Layer 7 of a small transformer language model trained on English Wikipedia (11 layers, counted from 0, width 128). Numbers have three digits each and are written without spaces.
A neuron's activation on a vector x is GELU(weights . x + bias), where the dot is the dot product.

Input weights of the MLP neurons that the questions are about. A number n stands for (n - 500) times 0.0022.
n20 (bias -0.046): 311593367302614484476604687582433443570680441402593482416592511469308581494488468485590516467321497400551484377556481586525482532340450477563306622457464422403290618691541506309441339705497321500377619443554522515546555572415522606489649535457394616699428552542582422506481749549461387439372549592509281485652440607549670566357347584557428519458594445605600457703512368311487591443488
n24 (bias -0.048): 555523471580394528418503497663635286414624399378647578466513654500503668490552459510241544648241405745678424347608527442659631428616456639559618583577457374358527385583449542527418728483640340333584393356529507614428284551408598609616268493540434500593601577620521490442570450580559269293530324561480544497612435494632363380484338494503484580396379581665369546486593451654308595401503
n93 (bias -0.055): 570417569524602854490486514424557610339414493516465570531248376510768669445460574626550660537489519446285433304517447477382314339493487535646446470367651340500427691507577424391448575707570535386520310530427520597497614642416514592547678691483392625467597616547303470528476343609641581608554378399245545317470580559456712497457297545490683486489510604351560601623585301298504594483421
n95 (bias -0.055): 411441546585678514639448441802433530531503503539386450428341466602626636237606593438523662527353481709424549421384455745685506469500497597596503423216188455534483573521562692669532493396443483542585427347625419506517560473424483456525428489570493516484338480487506639490239534534473584633510446613404459289583589559547453421637426830619513458353493322260755587414432510568397462372435
n100 (bias -0.032): 466534567523615617472488607586629590556584485447505627447506539512611608442757558430503479503401686611500446455556518573450588453467489581418671417263563444365509247351553645549536369445557379482562522412452494399577518602509512613500534347589317678631517405497476534580555665569395377702489355406628482609372410548628367483497483497492334356404262451435477546543530486465427406352471
n120 (bias -0.083): 256399343651403337425377418624632529517382341558500533385437500631519483530471487471477534625625620631464552451341682526439490462394424754559635431593454650517649385583323558604595470487391520535529355412218670626546549767363704425555487562319437320374595437451515474568654443580493569516546399519682351381382636568404116546487424553386393535514513619506575364660634640574493565534507
n126 (bias -0.063): 463493431238481243574293599617415467504607636533497332562431531417668732490577507587583668402657399530620383664625369556399559602523419465473432639383449682200378436567482497366493403551321507378737675557583613461368321705479434254456347546466429672507473342437553403679483363486554534683337500477424354442355663563473407717560340590359513564429652471537648497610530537569601388451392
n131 (bias -0.090): 586430391613404500292437507482131617430231583615471597521490429627487400654430358470653368534613367684480641513438595599580507416421604433573638429449497604656413480793231368565390507568503601511400452547361606494517429341535535290584457440389551595500390534433716734416343592329352476460419684628524490486672613398480562493444355558400537589457483557454550724445575613281364584608642
n169 (bias -0.059): 658227454542531640456468262691456392440531497364666716430386478722371444579476526554467591415257346578617297372514578697759414532656386414520476445566381496311525551436320666438595680438577458623574419497644569464476676490560549532531303428336548454537399424534437399401566579417327316690404490642409412404327513517398472564507640636449520346479683384423486582496480349569486630747741
n183 (bias -0.025): 528599567455520438472377640561635408604618468494598296564579468462352465465639401571494474541533575550617320451516546476526406344604647570540463672867394529484288708441574534661452347550500416487423518385546503551406483686494503450552433464506350646534481370414428494283392516626435541422616446609596478538388546528606313626460450420469488395556531759525469487295497509776414642626186
n234 (bias -0.061): 381574653457485630497412435384451474473410537576484549701520611596541410599548522593474483220630249409420415432493599567627661280516685521355536431556523540527520399329608392467359640461636510555477413636580464544885507473551614503587647654431836519395468421448545348456242368569545314699392562551463477572285461577458331526625471562452381579545351420551380536521462474570424574345540
n237 (bias -0.031): 471464443473410428376636289549516629418497577385509529399394542620516356344494462368526551569500528578436599390208578423433456388452623435811399543543370527584584467668821391454475497493500273729623503643558394669549389638419490432409369734533418452535529527581640481466676546411438592444513390506704729602699648494317241639609497581484435593727389559542497434486506406480379537480399
n266 (bias -0.062): 473251490372468676420511518323549755275439722575623597293493500504419386433497527558610446608357497618428401397285584473557554377663503500593549612316392666740769524690291463475446425598540536504534690601459472420354375425392561253606538610483528595408531472424604507442369673666639521594479700591286360451469449746500405476404469483631290533372469522500417581447568638585278727302604
n277 (bias -0.022): 544541592446658419500426401497571518482533451517571488324455647684480376374547497375465421488329437479576596444570503561607615638488520531482600539605482506378564361711629702623406373497528457346538378659474371696491337558472427441492343494536521405656474503506594658395557389641258518473292560411636415443586477352521425629311545489694439363431385484570591548663411547530701371463543
n284 (bias -0.046): 593506604316458465415541475395380506522597506592628421356608573491533469444524350392482673372580494576605446343582395533321660595571330511521680681599311535487613448468355470599424534503419453439590506546578540374631503403601670330604333590653668327518536568744438464490314379556381515460479488562641588463280485509436444413452552430482690596680366406515403660381482717385474519532459
n287 (bias -0.087): 484751580406494469562517641553675601305540669385494689510477500420407497520197500623481446411524544500555479737557438510534647377417253658604411503457628711348351612603544461480592564550332432420646654621345670516460510510408646453476597704477247391545471423425561366644426433420451451671573317506608686460329594636576386598468394447357578614355359416435412437365513432487696486445466
n299 (bias -0.076): 680487599586404496456707468682412623584541576480394490493452572610457573486196464696713650648404406406616542497417384646417340339470438328467497656565429347479444348748336596507633400537564510668413662480470527438257668580532479350591354486500503563490245466443418436325603418308561524652551397362483674714696473543585462326334531503433393344440379421606547537573438547531274626472653
n326 (bias -0.051): 579631481533376473481523718500555614594566517578497334454591450467606625139471281503626603680571472574376591414368654519457522450544556328405471374591500546378553522517247302647404631536311553595408297570576507494445476474373716424565453547487632679491455435452381427440353588617333419375510654466474556303503709673516405614418539543529481415422417329484468523521534674683568656636398
n332 (bias -0.047): 457570510425398716390629409583476553713517438418734560369473423592451452656583674596447320540264629326526553324507486493572389444562616370623121429323537535507711554567455461694565408554564434514606461624583490606490443410392573529463474673349382343438697541553438410374497565357547399342466362546534538439336556480618589397615507660400689362673403572378500490507728354415660371702407
n334 (bias -0.047): 490727493459333730557336433464514427668558541474429453452616584661477411653483371530391514480511310634348461480503504493579686434500410415357537828694534326479458443539389513650523599378408483397328394604394721635715745500584576436575467751665456621526333360600603453448411527442467513497571487461517621493530341487517309460622281522367321348295624539338397372551673653438514535368500
n337 (bias -0.054): 350443456587425462403387380684622452323547481467546581541420497432541456411440371548383632366490509567485427527472668411350497446663456554521376674546315676425541497605374497593359441439500557661473398567521645512558539216308299560601679503515491521533732522518398500364639475460243399530558445680600603393448629467521488548560579480419783398676491536557467631336521635423526572585525
n344 (bias -0.042): 761522554526736601460329726611633642374560357611458449432500453699564252392489436460410458250434705420638427551564534644662543469489440604693269670403353447349557716565462776407489436592556317523467514511580258303360453572576587434405594728736401532381431407402585536439586649455485507423728430639462508507397580370379597438388459532529493531686591034344460626385368442440625485374474
n346 (bias -0.040): 571643554493686507449507296452366581504346451417624357440694620514550511483520592652449404449212572285382586317574579460405550582540622542646490486472483482204620582450684587559533311421468596380507703534274486589431438789436624552532685410445455463634371417483701429557611646497520390527277438653560433583318514433754573497618476507602368554197572456463636448396284574416584404383651
n349 (bias -0.059): 458643634496406533426558551431461357430504370682503580413439565583548514525587439684375365461352524584479415517319445493641531423548520331584595656393591635554489405596274559454609313614567409493663544398538593737528631637412496453497569693588479583631350496333457263482360486646672398507390490661316449433620465438387099514721765436622385385407447579462423766717603267773335551423493
n351 (bias -0.033): 607577443503690536525378593553531524574519459518388549551509460579686636553402277509658478466458402257314497405465445479373413452569518552696355724575617561443545423604347621588298604637649401556506420605430666411404369513567494617520367380593534479334350522378368512381541481613445630398336627587383500643478375573494528558270540397518509468637718612521365416597497430440516417650583
n368 (bias -0.038): 151572435471390580481281520595652491454603396552575547351535474664561348474494324612531533506364597544469669625354536494237528425441327447463450652545484360435568396665559488759470632392545539587481467509609673627491423643533415488316593530541525355503484414675450375454548324506708487390576476402545351487487313515402587525342383539362556580786509682481447519592644428555547520533464
n373 (bias -0.040): 691409425448497440551441613445401541662217644491555541464348394532379575297557295688522615716296323570359703500634530519467534507497479494569557375587408559218477554357513388536540474542596441547679479601588487363532530552322500404291541430561624522596522413550376459321494262510567455503526537432435461548389616659780645541475382394409462644584538531484443577651457475578693342569500
n384 (bias -0.045): 500671503552541453586493537528622409267464500736485427431287509588450572432585540563632688404500564475553346651585470597313336636484396431475653484565478609566579440507695544361669461677292318558601488443478342629494571546500470488367378383279634491578421629481479430543539571561370318417599387584578484404398679343433396563556599387525509403735532517462462385228429538399422550550808
n401 (bias -0.055): 457517444603420493517556409692726430525308524559545503362493376685520658463600584566467535560610300463646525653372279572541415507405481351530597618510423729272434446391768592439646380422580295468808577540490418526288610583514601459615477330449466523625520408550478597262435527429503547493301452467524355402403556322379548517513551433367537677235517550450470706493712394558257563434680
n407 (bias -0.065): 551536615543444573250607608566448437475413413506517473537660539574465276586569392506503494367251494367635494587403506512484676427299520454479582418577488528650681449602607393623532336534480384500419602443455675616309558650494409569593628420591536473506560528464367401632494500331612649473397462656475453506488434482594463368676195523443731334586606494461584332552597491559333484519406
n416 (bias -0.069): 456510198542427341490553300363493337393528489513372463514636579609447374486510606463362656781348549514639478612320543618394384432497309481592462407639548546419369414565617117660513339659513571635524447408507354549527627704464578500452564569442448443809483375385404367575678344594500435524510530497444518310610581655744646554456486579415480749576548569443653386356617544462300578589412
n471 (bias -0.051): 323481441533515473535467480507577506570415756597518494365532529582413569471529635459579672337483641666339624392658577425444475520453586482351395355399417639698569459383517375448444275719373470632547439589462497561487591444424490430497506554587407534372246377358571586676546490500433494605535580435710414419407478456603584623597253613154424776530561347563592320503478440702493490560424

Each question shows a token from some text and the vector x that enters the MLP there. A number n stands for (n - 500) times 0.011.

"). ": 589427469524261480508535521555555397350546544344604435441503540441524490483385515512417396555603424584472596417394561493473505546314603556514557441484616398540578580322519845458607618494473297544730653591469354441595528417523370527497507495470513487481472352651464612607440379310463491505550518514479367485566641598488441477558592350583370491344413606539618504512529691599523363537414
The two highest activations, in order: n401, n237

"| ": 419426537602390336557552576560401285403549485434488389558461485499509438422538425522483494561523393483417511479554607444569426756382658451451526537370689293675570527339424846466599433340489598610661449571462485451557508369673454491380604345581475544462526523527397494485493528392456357585488536500384404502576480501606520430638619355562523528435459503550651524387494668391721476602381
The most active neuron and its activation: n95, at about 1.6

"Ac": 578536430496385402402568546444421114329551590454591392616484505637569472536519422394469615565575476427384457445521444371416358712372652472387595423494592441500692442354508602505671517610364454562630629598529545348598479406395354600617674385590503557494667505457509549515470382462416505465476662530474408472586681588408445356574623350608423447512605430473664480472527584368660432523470
The neuron with the highest activation: n384

"Le": 360495417631321558434547552478524359342527594365557390691507524472433480507617535422613561492626455405463504358493454386516446594487692472399615609573645326588552484246469495593576516627431464734575560532544546520456466410512426526407605315491360387493599415629412613557504467344487401551677657486483345530707592653476432556421698304675416420572422307480575549584414499509519285529546
The neuron with the highest activation: n384

"on": 428524487528425455645541722576314398387584459317475396607513456490415587567315394371447486630564451546488335479518582503586232574312540573609680632413596346675594539300392568382570477607289523576499572519513577540448566494497409566523542346569555468549541426607457679555473470352590656449539590432401386606629551546336638463333582333678416438544383412438606627567513488547576435472579
The two highest activations, in order: n299, n20

"O": 510414480510335509427437468500502425442606515400523303469595346446566470557390539430487472538535461514499487424545510431515388654388647532409674513474681442432623604354443715456548564556346483690651572580566365443460494319543493614453487406703386409562653460580461597575495543366407494504659648524381359443702524572471390493462728217605400367505417442425701529525449626515597420601427
The most active neuron and its activation: n326, at about 2

"e": 494334567723395479546489616520445370427562575258527439527505365313466557671528456336480429446603370393436509480630410489522432547221568546316562543375624523562671488363425624516629598503465556644611479560547406429531395574774510387563649416387538446314530670399463481577590412413569489316499673447470459574496546397478432413454644410787481593539423531611427510632483446552571443586555
The neuron with the highest activation: n351

"'": 401455430419373494540323455562516369440598633355665377365466467378549434459446416474534688580611448458399537485559550473468319542429677548416442528471741383538549578277458658513617496472401563558651588670498389455546492560625505620445532551367487511332555497509525605591524417238563691406601609542564382520504521465339534437637505286661665492394497476544603601418337550531577399630356
The neuron with the highest activation: n126

"Jos": 615517523504464475491423615472431230413545482330497434545566526609593517503468343251429563440610350484468653342454396457545299624307674551422622443493643270531607388225443521527583547520461504674574588654517498473599531416756336589460722378624401507413489411495529501526546349533550452578598518604475387596651527525565582516473649372474471600519512367476533487637456510434548634467439
The three highest activations, in order: n234, n351, n373

"o ": 423377526516384400625513498567468349426500514391438507588520373353571448492525330523393484493573405558492509494586487448468447787364620529474579524302689379656508542422361726502611637344511404561694406616530475451546501566559501629497589425536418398392458660457236448480632477345585597560557499489337410385553585449543495397514591277693453625575436655542520426558411529517675493589458
The three highest activations, in order: n351, n373, n93

"ort": 505434573622340479466645637466514233467576518261451374552550553421566491610436446347400422499570454563487536536554539542440339608324589588411459543449714486773533450137506628398478627568366461637508717602424355462457404509479542673517559321685585396534488495478497524475486589470627515458609495534300527610692565577453441302488573453513409474505547441507563476555429537484526620398445
The neuron with the highest activation: n407

"ub ": 621428570536274505453487562476499389434564577420543425654622594429473508462378573452434475535588457533396487547532496379418546762281597491496447559341595265542587491279492580491514670536579291658530641584478361389629473439585487583471460453616587387397617372471546726564536510306620506512517428671402400430598594613531468353507618404739428465464342426464565524609453358509541416473577
The most active neuron and its activation: n344, at about 1.8

"er": 357530481661465451487472474663469356505527490342518451604562477347606475590452476537316486520466495648420558420496400590408401682302581484305506622382634416644532579337415619509692555431553449488611582617581511409350539632622478585540528532495462322308575515499369466631620406376574627486657794381323578425469647352511608274533691379570456525460482497503552362535542486553442436549429
The most active neuron and its activation: n407, at about 1.3

"11": 385592515477238435442462502410570463466540522292584460426630494344506452515618663339599392555644417471456427450624395402555357580370667473460638615524417480610421643498442631348615577514470560614486517524559405228588540456519446574542687498502419477634565423477464563461576517208473465385551581418511404426662684518501371450448655447792563432632455534565569454422400599525583450559339
The three highest activations, in order: n183, n337, n20

"201": 522402479593287624466527585511444285381473521429583368471507502430437516453405576526439499548559269566461493452513542404498405648193633378473572479503638288589493577355465660507656500598555458655637527631540532378576588357588402548514434520560471467532504406643505574519505462220464624530603477395398352487615495505531554391469757372671401502452495454599668467410494614623636557588398
The neuron with the highest activation: n299

"day ": 600482450611350521565514485498355450508547460338493462402623386401483325448493463437461555561561406487482385511521508385487706662295541577438445582399643317594547597348307576501723486515477453638599602588629498349576427594612442657477523453489521362397438507549278677545621512321614488396600706372434293481560549504390582496512600522677470568465368518500511468483514494596741360645408
The neuron with the highest activation: n373

"–": 484376463573383520418622435416563355492421744564578505453658546481546504466473617589416559436532383603405608437582541493417420667330692536428587634500554275621446512322426702444465534556547410605612504697565568416454601474664401435370591446491442274371515447389391594539560476280540570560555494399437386416773611558508578443540487299615489433445492375504493457549418563512655460554371
The most active neuron and its activation: n471, at about 4.5

"\n\n": 562408441571251508525525487575501373303537479398597411480465564400549486524422525505434429546532509497432550436403568413450533548337586538486578469473564377503565616299560883453597590534441345567728687617549353434585548420546426498506506519518473529414444317656453597607413372350458543507587540498477343410645594570510486448453573375599461454441428612437600496512562683527564427591403
The neuron with the highest activation: n95

"59": 545452574537297415609458509470632416410513602336705492523503413450559463615471560369561493635705403504364615412643474388519355544364622484374645649547523311493391487440569497349701592579472538591558549552475487374562449414552562574489532537652463332549571453459518473509566455256635630159597431506455377564652528460531404391531628403579632480379505432521572396474456587418658589503302
The two highest activations, in order: n334, n237

"Cor": 503476524566280519565468637392471328341570420311499323616505418521615488573481391436338538550521437509499478288616428445475237615321661509478504511415596333537583483449430540432575608593400469604607560557492541506545576443565484693541691348637424498549577420518460471536480395367626528645561626437466484533669451558655530449406649342584313562596447361518713479549525523354681464643403
The three highest activations, in order: n93, n20, n373

",": 469436531532330481451439576459580195450551622430594454440600383544457415469415483489493481465569383583217445480587486547443456628339688491394595563503626532608512626384475619354585473482538517546529543672425410529578577256406484495446592502558508441366405378600501618525637543467513532409613604435399353449595598481574446434522503327546424652306506476557547658404604709508843573524396
The three highest activations, in order: n471, n334, n373

"M": 622549556483381514467469630481441168447553501393424361439561475540623543603473423394545499455628293492370555440560574389482329661373581568379530529567758351539586463184524502483513535519485490703650442551499430413578489264584578653412625407664345451393671484530550516411564438572574440600512580503420492599592479433546375534513645375568429581466541456464593517531372631398631612472454
The three highest activations, in order: n234, n351, n334

"ames ": 643438523604253470594584627543405412349606554388528394545616485466530522561425472535410490513566388544436427488475554400433529748302594500392507461481601253605570478423485743429620546480453371557594652606536364362637425440484427681523621502565558481393569386575403607552543430227458573403637463471425324498671539606484414507457482370647408419451364548523625524549539456584569417660426
The two highest activations, in order: n407, n299

"ug": 551445434778414653407467530541418458473459538431512428559583474500583417659495477469394624637697470448453503467534361388552367573249597406447481472520701444594566358285356536610532583567512524539589403539493539392549542678555340614338697485537416350385508528498385593713546471249553562625649604541373266634575633532319526493550543380560445459416434544504525483518487506469671497402354
The most active neuron and its activation: n93, at about 4

"\n": 532470499524308522492429512532546395392588387408515394582475551344512484449411499436308510493604407442492522542372547500443523554335661482431604509569688404518564518271583773343573581575400407493721651638568441318616628439518420553493508543526440524392415349646511624622537527346415483472644452439399452485637610546506447428410580331658379479573357540509625501519616687521553485571355
The two highest activations, in order: n100, n237

"under": 492477489541370519466570649429483259396587612476592324503705505385512436452386509470459509557583527633452589432522569505539418634383606487306535608367610358648606467307415591410622599427442422571517703666514431561496621377299440611678666449536424392530564401606514730608526419292386431491404557420477402460620662396462384484417494398602447342577518401605607491580490596402674464503420
The neuron with the highest activation: n326

"Car": 488570479546360525465318567471459347456603501396706329542501562408547529495530535457502681592599461478416438324587472362477339561441580484463545481517691420617583491213459591524555355715411468650568676643443499558624443384545441582527507346633382484436489505500452567578618360475418529507512618368452439457703612663372518406304737422639442495511444450527685426521499454380590506565316
The neuron with the highest activation: n471

"1": 495403598474281361591426570288566529617623482310619407541609410255579479619430498421473463495526397424456488517649508519522496497268606499446585622492402501472575478507573620275613571582387677492526654633423492353709412420670595563466586610541425465474412370598490555652481434383636649258623544382349495536587597450451495351566717407595438503519369570495519471530498490527550450424385
The two highest activations, in order: n284, n334

"al ": 511457483629224453663533500448526462509509565348421419439525372428544350587461451523357553513535370616449370550563513476448535807277671510371490491483757294543533460419450678610651579543447344558709559578587463438487410538568468477425564417440511392343416559505352570579624526443686607410623595513441300515558529484504561390523529368702420473495497552443584454430513532558587458630405
The most active neuron and its activation: n368, at about 1.5

"aj": 522398481528410624690511576473482280428633589305721521596415618447585462570444436478436636545611370460520472416529580509485449507345493558485695545580627296435656412338386495571460459464318545467606556628577408441646445373505470576471525323574405303636499484549418654499565485415616547291518657529408394618647506564315435396324664458582473539547457381442519529449595535615731533406404
The neuron with the highest activation: n284

"at ": 518432549586324506480470457559338450385551503411601407493575452523514406419516543396407530502468504542370497503442681541501431843346686537415471573356566303524499557425454811509743444571385416482726521632517416375457579404528459579512489457560376372500517363507545600574574521415469437506623464486373387548567589606628571420447589327650446489605480454440627509467474482503584401559417
The neuron with the highest activation: n344

"after ": 487435465494301517433546546469503475417566549513532358462595490543472371466414529418466462719436439400367617440435598579416499759312661569509565556490655325511558502436509801504719524633433398565578553624467368471594512462450429627570516497628395393541469364619502731625576321353462527489476360525454433501580580503402450542436543395685436447482388399582562391550474540546465301566468
The neuron with the highest activation: n277

".": 408451486480237395537350548430594396533567606427598459540695398398616454554390605507588546400542363553382516546592364494485392578488656452421606634520403494525474577377447692396673565511369493535605578612409510324594494488466411639516580626478360389429474259436426671618546385212586583447600594475471418518592667574471427437502604370592509614508474491523508462473478588597658392605327
The neuron with the highest activation: n126

"camp": 501475489587205608571633502420553191289536575371523353631617575392465575529478588418474538649462384571508448454485629541434531505421643384443564359437547408645592571361526498517575492530364499482570629581425494379479551549644457491486610435565481403599560420458553513577586444222540598527612568402469280521684545571640572388477525256681424513547397462513705462522457578597594324524300
The two highest activations, in order: n416, n407

"P": 560408438646474441477492606405465194413605546422505336574489429651514525629569499358555577486459495392407531465635577336491343650400678550446605486447656382631584450324492536438494430509456454614714481517439409491577518198653427558508505259629461487456676528556482545509488494506413412499636470510427400531625549488564425517465758319679441513480454404489661668549414613378663471483445
The neuron with the highest activation: n384

"li": 421689428552380523569651678323541439445499492283575525661500411410491451611387507496465525519681461449397499294430398533584308584279581549559626491588655468637639538340350519574484594591312469489466554523548502453528418367537493499436553341465474333462398414624493673382468486350635538551638749570418422543695619680414514560439575409591420461522447327453446499444540588519693529584420
The three highest activations, in order: n326, n131, n351

"b": 633534484607280466506463512460427280352652667334463441394589493462485325519513649561588521614514481440451544417424590442301453663443671502532545540535551391561656544319538507453671532552471633554623655569433439536525526378594438368508544453473375371528442502511474542618601452273547465463627618541444412462648580590477456501641603295680403287463421526605575596604228473463582358521383
The three highest activations, in order: n346, n237, n299

"into ": 468538504536339576473508469553433329419504612439531347466541451454551282388482484565390530513462414470413506500474532603522538665372707586462423504327643205522596622360521817511740509521492367542581587650566344408534541479482457550539549489608377414502526451498479679541573437404461513462595528537374365454568529516469470478380588391719367491524391589523584534467477667509576399669366
The neuron with the highest activation: n344

"un": 310461464522348620596422592612512495493505394393481618533495315467500428659596377371283538613722404432396548539616400420516408640284652571442636555401576383642672329380408592675513584476329545544599528467488542511481380537634439439540599441430361361425502455390498690559618559341446617467492606485461340554584640396389471443622590344643439598508500481515538474579455675516669501498370
The neuron with the highest activation: n120

"c": 538583659681375509560474441324501377485639424297441611418657448576544411615418425406347685477589345510421461516605553373564384455240516578492548579541571418512665499419455601445534614370401504392572611388526612561527510432599395577500577495477411434476466467431509566560481513246464648640540644407639331470576476534224413367555567290750437439555551506492556566458486640548717514561492
The most active neuron and its activation: n334, at about 5.8